Layer 2 of a small transformer language model trained on English Wikipedia (10 layers, counted from 0, width 64).
In attention head 1, each number of a token's query is one row of weights dot the token's vector x. The head spreads its attention over the tokens so far by the softmax of query dot key.

Query weights of the head. A number n stands for (n - 500) times 0.0018.
q0: 441 504 464 430 462 444 392 562 600 458 496 427 508 501 416 461 482 451 445 518 459 479 528 420 460 531 398 549 395 396 443 417 449 400 352 385 520 488 487 435 537 406 525 675 512 653 529 386 507 461 454 518 542 422 431 432 383 558 602 512 403 582 458 438
q1: 478 434 572 700 549 387 417 493 433 505 556 460 513 501 481 561 588 398 495 450 549 474 615 611 424 436 509 438 463 544 461 531 477 341 472 424 507 454 574 446 455 547 636 587 643 447 532 429 532 512 415 448 482 490 537 454 583 462 343 448 382 469 520 447
q2: 565 442 461 553 424 600 522 304 520 506 269 602 386 416 638 394 509 648 512 700 376 427 371 209 573 542 489 477 441 381 573 445 559 597 517 611 465 600 479 722 581 604 457 553 419 577 564 482 512 628 497 520 596 447 450 415 718 584 540 502 714 489 448 532
q3: 516 503 492 517 582 400 460 546 588 394 480 306 574 607 518 434 527 508 525 389 456 400 485 473 446 568 495 529 451 319 414 385 684 491 392 456 427 542 561 456 568 524 612 519 410 581 641 486 491 467 521 465 711 506 452 413 513 477 521 556 464 625 386 448
q4: 657 500 362 422 457 494 435 363 515 545 404 540 468 461 633 470 465 485 547 477 531 416 367 312 497 423 559 388 370 377 339 400 479 499 589 543 285 619 319 590 644 600 628 552 368 683 635 507 445 381 627 474 548 342 736 469 439 495 446 505 495 681 432 487
q5: 541 404 492 487 490 418 503 585 419 514 472 581 639 432 349 504 564 361 484 490 425 450 525 501 627 523 435 467 534 413 436 361 406 274 361 294 312 539 467 328 514 455 426 557 408 520 516 519 529 451 482 333 542 489 481 535 452 587 447 533 434 412 403 483
q6: 541 449 616 279 492 554 293 538 418 382 505 830 532 403 437 393 475 408 524 472 397 450 426 399 583 444 399 506 652 365 594 394 607 442 379 481 459 499 443 275 529 492 382 471 431 594 451 446 459 405 599 416 724 495 349 611 367 494 581 547 481 657 414 556
q7: 535 562 644 515 556 530 521 561 485 645 628 630 511 443 502 524 453 550 365 614 557 473 594 358 469 522 511 551 546 506 651 568 559 448 491 595 375 305 540 494 407 380 457 436 572 466 420 310 535 512 402 600 453 582 391 492 552 535 652 654 458 452 425 553
q8: 482 462 584 349 499 552 495 468 448 578 581 436 537 485 373 483 421 580 555 521 594 384 579 501 555 730 499 458 457 353 445 375 499 422 613 388 539 495 314 506 416 563 383 655 498 637 484 527 606 821 568 468 455 307 569 348 611 514 609 587 438 620 471 675
q9: 585 557 647 368 584 517 593 582 372 585 638 524 428 517 675 632 265 653 495 743 510 369 467 429 529 625 541 521 639 475 518 582 396 448 449 295 232 375 520 502 425 432 554 566 420 523 598 353 477 498 360 495 496 570 575 455 562 681 664 607 499 552 513 596
q10: 392 506 411 490 705 579 432 353 684 657 473 537 545 570 575 551 461 396 508 709 432 559 639 491 647 430 508 491 411 429 377 443 484 573 442 558 503 614 465 577 467 689 512 562 442 566 390 583 457 689 572 488 526 482 466 541 453 374 549 632 387 500 462 499
q11: 399 362 363 331 553 576 800 498 423 508 431 494 522 385 385 382 549 565 567 397 490 444 274 513 617 260 449 518 639 353 530 448 524 506 367 342 340 445 510 513 551 603 506 661 460 646 614 451 544 605 687 334 579 375 676 496 501 662 464 349 438 613 243 594
q12: 502 454 396 428 574 560 491 493 363 456 464 613 501 468 407 428 689 465 610 320 621 456 324 587 609 629 414 398 540 418 624 438 444 421 479 362 651 558 514 449 383 567 437 611 496 577 503 490 576 598 627 567 565 508 570 626 268 494 471 451 426 671 533 400
q13: 588 554 550 465 392 437 475 384 570 474 635 406 274 566 498 379 439 620 603 526 673 454 493 347 451 761 615 459 580 391 622 413 459 374 442 523 448 576 367 408 404 635 384 623 531 736 678 358 719 562 685 577 690 513 645 340 596 534 545 623 399 779 405 525
q14: 416 559 576 494 431 394 516 448 464 315 486 576 528 435 496 511 487 626 543 495 400 409 395 562 598 482 419 725 723 409 571 441 631 406 644 506 639 395 489 360 569 567 448 465 380 540 533 529 366 481 570 681 411 675 510 558 420 570 586 453 564 491 394 640
q15: 636 632 728 446 418 502 537 523 248 683 636 629 651 352 575 485 436 484 274 585 460 469 520 431 414 364 691 618 499 746 493 617 614 621 481 475 630 489 429 565 429 349 532 269 432 412 389 242 421 304 380 431 456 530 432 542 609 435 444 643 584 385 519 496
q16: 393 583 437 445 621 547 524 457 429 428 457 549 329 510 600 484 582 410 443 427 448 585 470 339 441 503 476 556 216 538 338 383 599 509 433 468 232 671 349 706 568 423 452 508 580 595 484 514 496 322 500 269 606 556 540 544 522 499 520 480 551 547 506 481
q17: 492 439 420 653 411 500 533 429 801 630 369 488 376 438 516 561 510 406 418 399 515 536 633 615 340 405 696 415 430 625 430 964 459 556 392 427 680 451 731 718 516 544 519 436 444 373 496 584 568 718 451 627 343 591 405 496 507 329 493 378 572 364 777 403
q18: 356 416 667 438 547 576 534 659 478 690 644 655 533 478 601 557 438 372 364 665 295 382 395 503 598 535 584 418 581 657 630 511 361 558 373 681 509 486 492 377 412 440 610 358 434 402 282 550 603 521 423 518 703 359 326 441 334 236 506 744 606 390 519 399
q19: 420 173 582 544 580 560 574 420 298 561 471 445 456 525 633 467 609 472 423 776 464 475 628 651 420 552 681 556 887 578 509 723 618 394 479 365 789 679 631 254 289 497 681 299 482 543 434 533 261 669 533 553 502 513 523 367 395 534 762 614 389 281 364 667
q20: 288 667 288 266 399 374 437 600 599 403 922 552 558 667 675 359 455 328 422 313 357 486 383 481 683 454 631 520 578 548 690 424 523 593 426 505 480 682 525 525 440 535 474 536 479 611 322 441 461 390 663 353 613 610 353 495 454 444 554 506 736 476 378 379
q21: 513 360 472 598 295 500 347 398 734 597 700 524 566 566 565 494 665 356 479 569 492 580 603 378 553 458 483 606 561 502 506 495 479 542 361 619 392 483 581 394 468 658 426 567 535 421 516 360 682 442 552 680 517 576 343 651 412 304 380 542 510 519 421 435
q22: 470 476 612 494 465 558 543 710 529 587 724 542 490 458 561 550 378 501 400 555 621 638 438 611 418 475 632 549 531 485 571 527 535 469 665 642 440 358 634 449 377 386 664 502 822 508 505 375 589 254 493 412 483 598 392 522 373 611 621 431 270 448 379 469
q23: 619 510 502 388 494 633 523 390 644 405 398 541 690 467 507 363 468 530 502 423 491 584 496 619 459 298 507 488 473 481 562 451 391 439 477 486 656 452 302 386 566 500 539 564 272 542 431 522 518 523 696 548 411 538 510 416 627 513 527 531 552 569 492 459
q24: 469 320 470 526 430 605 457 581 426 440 595 506 292 690 581 617 505 451 365 438 620 395 475 629 515 783 418 541 524 477 502 522 552 663 534 646 518 554 481 471 360 488 634 480 370 682 401 645 440 541 354 573 543 717 230 401 755 365 655 527 457 531 418 542
q25: 606 408 297 324 786 629 771 496 338 437 331 415 420 597 467 675 591 649 529 582 495 496 444 559 717 343 407 309 577 515 560 514 231 382 695 564 465 690 555 614 348 361 440 594 151 391 454 419 409 507 398 473 478 506 474 484 428 661 435 398 716 470 533 427
q26: 711 622 390 631 358 496 603 561 671 578 442 709 191 565 624 561 409 596 514 170 357 437 446 339 362 477 358 529 449 620 632 351 519 485 520 569 91 326 434 535 642 501 539 418 561 242 509 372 437 374 351 436 502 490 541 626 530 511 403 699 699 565 626 343
q27: 672 329 599 537 515 479 625 694 462 473 255 545 493 491 383 434 558 669 524 448 563 511 483 409 552 685 590 565 467 432 530 616 642 729 488 608 543 545 624 540 519 618 481 505 415 494 497 339 410 646 484 324 450 576 565 511 707 501 469 459 618 525 496 574
q28: 339 769 516 674 456 325 510 559 506 767 613 508 442 488 481 567 442 348 449 642 432 568 596 652 489 352 545 615 488 583 334 685 587 813 528 656 439 354 564 564 569 500 656 475 582 351 604 319 366 384 387 434 338 455 388 453 720 466 472 379 507 467 643 456
q29: 429 652 446 289 602 452 456 522 516 420 439 351 431 537 398 522 640 203 502 670 492 421 585 589 359 483 609 466 215 489 445 669 664 527 691 337 387 530 552 461 661 571 706 462 856 566 522 599 497 488 375 345 255 376 739 491 599 576 526 422 408 440 520 712
q30: 633 351 483 438 573 510 576 538 547 436 330 483 442 459 597 515 648 543 543 541 450 415 594 616 382 515 469 553 593 347 481 507 623 658 482 573 417 421 729 627 353 595 322 598 649 533 467 386 409 439 404 572 224 527 500 479 524 499 485 599 517 466 714 642
q31: 429 305 721 451 416 542 164 387 465 629 397 333 502 479 533 598 378 498 570 577 549 478 614 499 339 555 500 274 402 578 315 673 419 287 404 455 643 408 599 487 529 510 378 474 543 407 700 615 553 560 414 446 659 548 682 453 445 442 736 575 425 603 475 694

Each question shows a short text with each token's key, already scaled and adjusted for position as the last token sees it. A number n stands for (n - 500) times 0.0026.

Then comes the last token's vector x. A number n stands for (n - 500) times 0.0061.

0 " late": 516 433 494 527 390 580 589 596 425 607 327 478 361 590 774 718 754 625 854 353 532 594 319 543 482 533 421 536 396 497 408 490
1 " ": 761 548 272 443 297 532 482 670 415 719 238 542 188 647 942 757 850 567 825 195 523 618 281 564 490 697 334 544 347 406 372 448
2 "2": 469 758 453 395 357 433 438 633 506 695 258 567 231 594 884 702 908 607 749 199 456 656 372 513 563 675 343 564 405 441 375 439
3 "0": 291 574 591 271 396 330 393 547 438 642 363 526 269 520 728 657 818 578 761 300 450 517 266 579 594 843 360 567 453 422 451 422
4 "1": 308 404 658 434 395 329 365 546 425 702 345 506 179 557 793 577 911 541 784 235 508 564 381 484 585 676 358 533 369 426 411 455
5 "0": 480 321 744 438 485 317 409 566 400 637 340 477 220 536 783 605 834 579 764 278 496 582 341 488 542 721 337 523 367 405 359 457
6 ".": 554 297 709 449 461 270 435 553 367 648 325 437 322 712 781 724 873 542 655 260 611 517 338 569 499 609 420 466 209 375 474 454
7 " Its": 440 491 451 449 439 403 557 625 386 578 347 400 273 572 623 756 736 507 714 336 496 654 391 530 448 574 331 520 466 604 497 560
x: 496 518 672 564 566 272 407 400 501 463 500 619 446 323 416 500 559 537 477 539 325 758 452 509 417 457 514 535 455 467 348 632 413 514 400 480 501 558 452 553 588 529 476 410 481 570 542 466 349 469 571 424 312 469 504 439 634 550 638 499 587 592 474 406
Which token does the last token look at most, and with what share of its attention? 7 " Its", with about 30%

0 "==": 488 512 566 530 439 573 628 625 458 689 336 350 218 637 800 709 721 610 665 316 449 545 307 470 329 544 268 462 432 541 409 519
1 "K": 504 474 448 518 408 503 524 622 418 643 344 517 264 592 819 709 898 614 765 260 534 515 375 599 516 547 419 566 347 505 418 424
2 "O": 558 548 401 469 359 430 490 581 392 671 345 486 318 582 832 680 824 610 806 238 587 546 357 613 546 572 363 472 330 418 384 480
3 "TC": 487 520 478 412 389 436 387 607 406 667 350 469 330 557 760 639 796 621 776 212 557 512 392 561 589 579 422 477 465 416 383 421
4 ":": 359 553 593 365 354 437 458 657 403 590 294 525 203 742 785 749 805 626 667 302 507 556 326 514 563 612 322 591 334 466 431 542
5 " War": 469 460 487 404 428 389 414 530 437 601 357 448 420 590 678 698 791 478 647 228 581 507 340 532 539 499 442 480 394 585 424 543
6 "z": 574 472 550 486 498 365 526 556 466 618 339 513 296 589 708 699 860 616 726 150 479 463 353 665 494 549 414 546 384 515 448 426
7 "one": 542 508 536 466 468 399 463 520 449 659 369 433 323 610 677 695 779 614 691 203 549 571 272 554 419 563 439 522 420 536 498 471
x: 516 594 446 486 483 210 426 366 551 492 483 496 433 401 366 530 593 462 455 475 448 340 641 551 301 466 539 508 538 467 471 563 518 447 489 384 440 476 527 609 473 483 561 342 533 665 586 386 283 464 639 500 361 461 662 538 529 497 509 423 588 413 647 524
Which token does the last token look at most, and with what share of its attention? 0 "==", with about 40%

0 " U": 523 503 468 517 400 542 474 551 402 702 284 474 302 590 811 758 817 569 815 253 586 578 272 625 496 562 374 510 378 457 424 480
1 "pr": 500 553 484 456 423 437 454 607 511 573 415 487 320 618 662 608 713 611 759 277 523 557 426 571 645 535 425 451 373 481 336 373
2 "ising": 496 516 447 488 425 497 471 535 476 555 366 531 407 646 623 741 727 600 609 248 516 565 347 606 414 499 455 543 445 566 377 456
3 "==\n\n": 444 560 430 499 385 474 468 627 440 644 342 458 181 709 770 834 756 504 635 323 503 502 308 541 346 590 235 538 349 619 355 536
4 "K": 517 542 460 451 427 457 473 607 391 625 366 506 292 573 785 686 873 600 745 274 542 503 382 605 522 527 453 559 370 499 424 411
5 "O": 420 481 506 382 423 361 456 572 353 645 366 472 344 573 799 660 810 598 768 260 595 525 373 618 566 561 389 457 335 416 379 460
6 "TC": 489 478 570 451 440 390 351 564 385 642 368 466 344 542 751 629 793 609 749 233 565 499 411 556 593 561 443 469 478 414 384 424
7 " ": 788 458 782 443 416 253 319 648 333 686 276 495 210 648 913 735 875 540 744 163 550 601 318 554 494 738 377 520 348 418 356 446
x: 551 453 611 538 384 213 464 414 489 437 458 482 582 531 577 647 465 547 300 497 474 401 563 531 286 463 621 603 609 535 344 675 448 539 474 286 560 428 539 608 449 537 556 313 469 385 490 520 530 485 451 475 319 693 547 555 485 649 493 534 692 424 515 515
Which two tokens does the last token look at most, in order? 3 "==\n\n", 0 " U"

0 "b": 506 472 486 502 380 469 514 622 434 627 368 486 292 595 828 710 887 701 859 172 568 600 285 617 499 599 403 448 302 485 432 422
1 "u": 498 491 497 501 440 476 424 500 482 619 405 551 350 572 740 681 819 602 695 227 529 540 336 599 424 539 445 482 395 467 522 544
2 "qu": 451 558 515 488 498 469 528 464 492 617 385 510 352 522 792 647 735 654 687 210 528 556 340 570 499 615 451 476 454 489 460 509
3 "er": 412 489 504 508 461 441 545 528 470 582 354 505 298 646 771 784 815 617 763 193 492 634 236 600 435 617 428 541 427 557 519 494
4 "que": 480 464 531 504 466 453 565 479 531 583 337 501 320 573 698 694 715 621 719 203 529 523 358 585 494 508 386 578 450 505 519 527
5 " Con": 372 544 470 402 397 353 440 563 432 616 283 424 382 547 836 643 808 593 760 242 584 516 325 590 495 591 406 473 408 506 412 464
6 "vent": 505 538 496 490 458 439 436 499 465 653 436 459 413 512 687 639 750 621 608 255 529 501 335 592 486 561 423 455 471 539 429 447
7 "ion": 528 590 531 541 505 450 506 482 459 609 360 477 375 579 613 693 755 567 642 166 529 578 268 561 413 527 435 502 493 548 462 513
x: 448 638 416 478 495 220 364 383 548 417 533 558 393 463 312 383 508 521 625 543 563 468 542 473 335 365 542 528 484 724 553 679 517 527 393 397 400 401 443 526 516 547 565 442 529 502 494 359 370 524 512 553 314 512 474 443 451 629 509 455 543 493 640 604
Which token does the last token look at most? 7 "ion"

0 " N": 471 491 483 534 420 519 496 578 402 657 327 498 270 611 817 752 814 598 795 271 555 598 300 617 468 572 391 513 385 455 410 473
1 "atural": 487 535 487 505 445 465 453 553 510 623 368 482 293 588 680 713 734 579 765 213 514 596 300 612 506 581 486 472 428 540 367 437
2 " Dis": 538 533 404 551 323 437 552 518 472 667 284 409 346 599 760 723 774 557 782 215 552 628 290 597 460 531 354 468 384 551 337 487
3 "aster": 467 527 469 502 422 414 457 557 458 576 419 421 383 711 723 742 804 647 679 156 545 616 193 600 415 540 396 548 412 565 418 528
4 "==\n\n": 421 474 446 475 396 450 463 615 430 652 332 454 180 698 770 845 767 511 656 313 498 518 298 542 352 590 233 539 349 620 362 525
5 "K": 487 522 489 446 437 437 474 602 388 641 352 504 274 582 808 720 889 612 770 261 547 527 361 607 503 530 428 561 356 505 425 425
6 "O": 489 425 558 402 459 348 453 560 353 649 361 472 345 570 808 672 814 599 778 253 596 537 366 622 551 560 377 460 335 417 383 472
7 "TC": 517 487 589 495 469 378 346 547 374 646 360 462 339 542 757 638 799 609 758 225 565 507 408 558 584 563 431 474 472 416 381 428
x: 447 761 510 508 519 421 386 455 534 482 520 574 578 501 740 631 525 393 451 481 350 410 486 471 183 501 555 450 344 419 590 566 632 495 490 485 520 377 516 572 547 616 498 429 414 463 498 425 561 456 453 490 475 514 584 502 546 599 584 483 572 362 569 643
Which token does the last token look at most? 3 "aster"

0 "2": 658 402 375 450 360 479 457 625 468 690 185 492 241 631 869 697 876 589 810 259 459 628 351 541 526 682 293 564 353 384 426 429
1 "0": 648 652 367 332 336 408 416 589 434 665 320 483 258 561 780 701 824 578 781 281 452 566 231 599 548 828 322 585 442 388 476 401
2 "0": 458 673 494 328 386 434 416 584 412 687 276 459 174 561 881 654 847 555 820 235 510 645 315 514 537 692 317 534 393 367 383 450
3 "5": 359 617 528 374 372 365 374 592 368 625 289 498 260 578 884 652 920 520 745 214 496 603 370 479 493 679 300 503 394 384 384 493
4 " P": 527 611 435 442 432 425 469 640 385 582 341 396 346 593 845 672 821 669 749 237 542 589 306 630 516 615 445 472 393 511 374 429
5 "erm": 556 476 488 514 475 476 514 527 484 631 398 441 352 543 708 636 694 635 734 260 518 537 340 593 583 546 518 459 358 512 380 400
6 " |\n": 485 503 487 466 319 498 276 564 200 600 283 447 214 596 864 733 770 419 719 353 607 559 457 513 543 597 420 467 392 437 431 485
7 "|": 574 408 611 441 311 409 405 602 350 679 299 469 156 605 911 693 742 581 764 295 576 580 412 536 495 639 408 515 394 371 419 435
x: 527 559 504 514 427 260 454 399 483 461 479 540 461 570 659 683 455 522 271 551 452 559 415 466 412 591 492 743 584 324 420 552 563 587 406 332 474 447 611 505 426 492 497 495 562 489 660 436 402 519 452 396 356 678 508 476 437 620 631 535 498 421 462 605
Which token does the last token look at most? 6 " |\n"

0 "TC": 525 497 465 478 406 506 460 567 454 683 353 474 340 569 745 699 790 633 774 227 531 576 337 541 505 546 347 505 448 450 447 488
1 " ": 790 561 231 430 264 522 445 707 396 734 255 541 191 651 933 726 863 549 788 175 540 610 305 559 526 745 353 534 345 393 364 423
2 "4": 465 730 458 373 335 387 442 647 424 655 287 551 223 618 946 724 932 591 801 192 481 591 356 510 541 750 309 531 404 420 357 437
3 "8": 360 636 569 338 397 326 432 583 389 657 304 496 236 565 809 660 884 555 780 222 451 507 357 557 566 772 411 515 331 416 338 416
4 ":": 374 554 636 370 371 409 444 640 372 603 322 535 236 726 750 738 830 619 686 299 509 514 318 539 590 643 353 567 316 453 401 545
5 " P": 416 586 465 419 469 424 466 635 400 554 348 393 366 583 833 654 790 671 723 266 519 582 317 612 503 607 449 477 406 525 384 437
6 "ay": 510 545 470 476 448 455 448 499 493 587 366 541 407 604 622 732 811 604 625 220 588 487 346 702 480 501 506 526 390 565 418 451
7 "back": 486 524 480 483 438 386 438 483 418 607 350 411 320 677 674 738 797 513 654 309 592 538 333 596 484 500 313 596 418 552 447 424
x: 513 500 451 625 499 388 456 641 553 462 517 629 349 319 477 416 470 469 469 466 331 449 627 594 392 483 640 519 592 677 438 381 581 547 550 336 489 380 489 493 587 515 549 438 504 491 639 430 401 593 648 550 437 423 571 431 480 617 521 509 528 424 559 603
Which token does the last token look at most, and with what share of its attention? 6 "ay", with about 30%

0 " str": 523 498 497 508 352 540 572 551 441 722 243 410 260 637 819 807 841 628 902 196 550 672 230 593 435 584 277 522 353 492 401 462
1 "ugg": 546 492 453 468 417 452 422 548 440 664 382 511 444 584 665 709 855 570 698 171 565 568 301 588 483 506 444 558 335 572 370 505
2 "led": 530 524 472 526 405 492 480 603 457 674 377 472 319 645 727 686 838 722 725 190 482 606 296 630 475 599 407 522 388 544 466 459
3 " for": 506 505 460 554 342 541 587 615 367 640 335 510 291 643 814 740 795 663 711 283 538 574 292 557 421 558 352 444 473 549 399 435
4 " years": 407 467 477 444 378 417 469 537 472 574 353 477 392 633 674 719 762 527 622 349 546 584 395 515 476 551 330 520 457 462 450 515
5 " in": 398 490 462 439 304 401 510 662 365 586 308 539 317 647 872 709 769 657 750 312 582 533 304 571 473 555 353 499 442 497 393 452
6 " ret": 497 501 502 472 418 403 492 592 475 613 303 443 397 534 725 688 738 615 730 249 539 591 382 581 567 649 446 541 426 496 383 477
7 "ail": 487 496 553 486 484 456 363 489 514 566 380 514 395 592 538 665 702 566 616 200 540 507 358 652 511 528 559 564 401 579 345 441
x: 422 551 246 363 532 409 364 394 549 563 528 588 491 518 395 434 472 414 381 496 493 478 512 458 227 487 601 533 487 390 484 493 538 426 439 450 487 274 400 502 570 602 509 410 466 450 487 333 410 555 501 536 455 683 499 381 572 568 513 434 670 474 571 459
Which token does the last token look at most? 3 " for"

0 " Rock": 490 510 500 511 420 524 543 520 458 686 327 439 308 584 730 752 767 589 774 201 481 617 254 530 391 534 397 552 428 545 502 510
1 " |": 732 480 301 349 287 501 448 676 314 684 276 551 147 638 838 733 859 465 792 222 452 549 380 546 579 660 351 559 305 377 329 431
2 " May": 546 547 408 439 330 428 506 568 505 597 308 501 400 592 655 693 848 511 726 235 563 526 453 585 486 527 429 613 466 595 459 502
3 " ": 326 734 405 248 281 427 426 693 374 721 245 535 187 641 922 738 867 561 807 173 530 609 294 562 518 728 348 539 353 406 357 418
4 "2": 265 364 566 381 396 371 395 625 478 689 260 561 229 587 877 689 906 603 748 204 464 650 381 513 585 695 355 564 402 432 369 414
5 "1": 463 310 686 465 427 302 355 550 410 676 330 526 230 597 793 651 885 594 822 268 480 508 314 599 599 756 390 559 370 395 423 418
6 ",": 583 314 779 477 473 227 377 662 306 562 334 559 230 707 760 743 878 530 761 248 614 525 331 602 516 719 332 505 308 470 351 455
7 " ": 786 470 794 473 419 267 336 656 332 689 260 492 192 639 877 723 856 553 764 178 533 588 305 564 520 745 351 533 347 404 355 419
x: 535 459 566 547 407 162 480 419 495 437 465 448 586 515 556 698 486 525 373 488 473 415 565 544 293 483 613 611 576 555 357 662 441 516 482 266 558 414 531 602 467 538 574 352 479 342 481 518 482 478 485 519 294 683 527 568 497 676 495 522 665 421 516 487
Which token does the last token look at most, and with what share of its attention? 3 " ", with about 60%

0 "2": 658 402 375 450 360 479 457 625 468 690 185 492 241 631 869 697 876 589 810 259 459 628 351 541 526 682 293 564 353 384 426 429
1 " |": 718 458 317 382 323 510 460 662 353 655 255 553 201 653 834 717 794 498 769 260 403 544 375 567 555 668 385 536 298 344 390 444
2 " K": 578 462 418 485 422 448 501 609 391 603 356 446 338 584 768 701 853 585 717 242 529 542 327 598 485 565 475 559 368 516 444 421
3 "O": 517 569 425 424 372 405 456 588 370 649 381 478 352 585 784 645 807 611 770 266 585 510 365 614 591 560 406 470 353 414 381 454
4 "TC": 488 515 516 411 399 417 366 597 389 651 375 463 344 550 747 611 785 620 767 240 569 496 401 559 615 572 446 473 473 406 382 402
5 ":": 383 403 661 405 364 388 440 642 407 603 304 503 215 732 764 725 794 624 684 316 530 552 338 521 594 612 338 576 333 459 415 498
6 " M": 448 458 540 437 480 402 464 569 392 592 367 395 323 604 809 661 773 660 758 279 562 608 291 600 532 594 436 524 354 443 459 448
7 "ort": 488 547 546 543 486 427 427 458 491 547 424 516 381 613 619 678 667 569 670 208 584 490 318 603 556 573 531 540 400 525 388 483
x: 334 541 267 527 425 506 357 537 600 542 547 566 485 529 422 423 437 525 437 426 526 394 527 422 502 501 588 505 545 604 392 721 580 419 371 308 461 260 365 458 512 580 508 506 528 464 491 434 409 580 556 595 266 521 511 472 464 550 513 468 524 531 554 536
Which token does the last token look at most, and with what share of its attention? 2 " K", with about 20%

0 "m": 515 521 501 477 452 487 488 529 481 604 408 474 310 577 825 638 770 670 824 298 618 615 325 600 510 579 442 484 329 431 463 430
1 ",": 673 542 340 362 313 421 498 676 360 587 293 553 231 744 790 772 833 533 744 278 577 551 307 581 444 682 299 525 330 466 375 481
2 " Ne": 506 471 422 529 331 437 483 569 464 646 345 409 312 577 716 619 784 637 764 196 510 621 324 630 488 564 443 521 433 480 473 463
3 "v": 414 513 507 439 446 408 496 544 479 633 417 535 328 572 771 676 799 638 778 246 508 552 364 613 470 614 446 477 389 509 395 401
4 "ada": 490 471 478 460 425 440 411 583 497 552 382 528 333 634 637 771 788 609 661 178 500 547 299 614 431 526 467 536 410 542 419 506
5 ",": 397 345 698 376 430 286 411 676 318 563 307 540 227 741 782 781 851 532 737 269 583 546 310 578 456 698 303 534 328 474 378 488
6 " United": 526 406 570 449 434 395 326 604 409 553 439 503 376 544 723 644 760 576 672 267 541 490 328 472 535 621 495 472 468 483 381 463
7 " States": 595 526 578 483 500 365 433 570 437 503 440 470 385 631 624 745 777 556 609 243 551 537 295 549 436 556 429 462 446 542 398 518
x: 522 548 533 611 465 272 478 297 501 410 561 571 507 430 376 357 578 500 462 423 551 453 467 463 350 454 488 500 500 511 511 694 529 512 444 542 484 441 314 532 476 471 449 287 457 339 379 414 339 431 461 591 375 456 549 521 437 503 607 500 601 305 511 665
Which token does the last token look at most, and with what share of its attention? 5 ",", with about 20%

0 "|": 499 438 453 577 415 689 540 599 448 743 276 501 137 635 954 747 745 621 838 284 565 594 375 541 465 617 380 492 384 411 411 452
1 " ": 774 523 210 444 251 512 426 702 406 721 259 500 211 654 916 707 863 550 759 188 557 608 322 572 537 753 373 522 352 400 353 417
2 "5": 507 704 434 379 335 382 406 636 403 634 305 531 269 603 936 692 916 567 752 217 496 578 351 487 519 721 321 526 404 439 342 468
3 "6": 370 601 570 358 339 319 396 582 384 649 305 519 215 566 821 650 920 525 760 238 502 520 357 506 543 723 352 513 330 407 308 464
4 " |": 289 597 597 296 357 376 403 662 301 614 303 534 219 642 811 711 833 488 731 257 405 545 395 546 560 677 413 531 292 360 374 472
5 " K": 432 550 499 418 471 409 481 611 380 592 362 435 336 583 766 720 860 596 725 241 531 555 320 607 470 562 467 557 357 524 446 427
6 "O": 480 430 564 410 455 340 432 579 350 639 375 468 338 587 794 661 820 619 779 255 584 518 360 620 584 566 393 474 345 416 383 449
7 "TC": 511 486 591 498 470 372 343 562 366 641 372 453 335 553 753 626 794 630 773 230 567 501 395 564 610 573 437 476 469 409 382 397
x: 453 744 473 521 522 440 406 470 541 493 529 576 585 503 749 637 521 378 469 470 333 420 479 459 186 522 559 453 351 415 591 565 624 501 490 468 534 365 522 560 550 632 490 438 408 463 468 456 551 453 470 527 482 503 576 511 524 588 583 505 558 361 572 625
Which token does the last token look at most, and with what share of its attention? 5 " K", with about 40%

0 " Center": 492 477 492 504 422 517 489 582 466 558 335 482 397 622 651 699 745 610 702 241 492 562 327 540 461 467 390 555 484 567 463 524
1 " in": 568 435 446 545 295 590 577 620 373 675 299 542 282 663 905 737 809 645 784 268 574 538 276 551 434 552 348 494 454 505 380 454
2 " Al": 507 455 462 559 404 484 537 602 411 652 362 461 320 637 753 722 796 623 721 198 483 563 305 598 500 567 494 506 419 531 486 457
3 "b": 519 504 507 516 461 413 458 599 443 577 461 486 398 550 721 616 820 682 728 206 558 526 335 606 524 560 502 423 361 499 436 400
4 "u": 509 502 493 504 459 449 377 489 471 607 456 560 386 558 709 645 806 599 648 237 540 511 382 606 474 543 501 466 411 471 490 501
5 "qu": 546 458 493 522 513 485 525 465 485 601 425 497 405 499 749 597 714 637 626 244 534 532 376 562 519 589 500 460 483 502 443 497
6 "er": 586 508 478 493 507 431 529 534 467 544 406 509 355 638 754 728 797 615 724 204 517 625 269 610 448 614 519 520 449 549 500 476
7 "que": 521 550 502 526 503 441 555 479 542 580 359 489 339 564 681 654 705 622 707 200 542 515 383 600 527 504 437 569 470 492 489 506
x: 451 627 403 394 462 478 381 387 586 567 505 446 464 381 517 578 579 409 560 463 548 426 507 477 357 388 533 658 444 541 475 615 537 449 390 551 503 369 382 495 516 462 540 520 449 414 530 372 273 533 630 404 359 382 481 467 556 620 566 560 631 537 682 518
Which token does the last token look at most? 6 "er"

0 "1": 645 364 319 449 342 494 428 611 446 687 240 496 194 619 906 640 860 561 811 251 495 626 363 527 486 677 331 599 341 373 448 487
1 "5": 667 534 359 374 351 411 403 599 379 594 274 506 294 586 855 631 869 545 720 241 474 598 344 486 456 683 327 544 394 393 428 524
2 ",": 617 653 392 264 291 350 454 695 312 581 314 532 254 717 759 735 881 521 716 234 594 541 333 587 469 711 336 520 300 457 388 492
3 " ": 336 725 389 239 267 406 403 702 371 730 259 492 197 655 883 720 863 537 749 176 536 596 309 559 518 749 349 532 350 401 365 419
4 "2": 255 380 572 367 399 353 384 628 472 673 258 536 238 572 850 654 911 588 727 219 460 647 399 502 612 704 361 569 398 418 377 392
5 "0": 524 279 726 430 464 298 374 535 408 646 348 500 259 524 744 663 835 574 766 289 453 516 263 586 608 852 360 570 448 407 444 398
6 "0": 676 408 699 571 490 334 375 530 374 668 324 472 179 513 817 620 873 539 787 238 510 584 351 479 603 727 347 504 400 410 343 428
7 "5": 702 544 635 597 535 293 347 524 349 609 300 501 239 547 858 621 935 508 735 211 493 559 398 455 549 707 331 495 400 393 354 470
x: 386 604 708 617 499 412 364 553 512 588 498 490 400 488 619 506 453 451 347 441 461 565 599 529 242 468 564 521 537 713 537 636 615 501 450 315 573 410 481 559 411 378 607 327 482 477 424 454 391 464 431 464 204 557 521 494 482 572 557 458 514 304 458 473
Which token does the last token look at most? 3 " "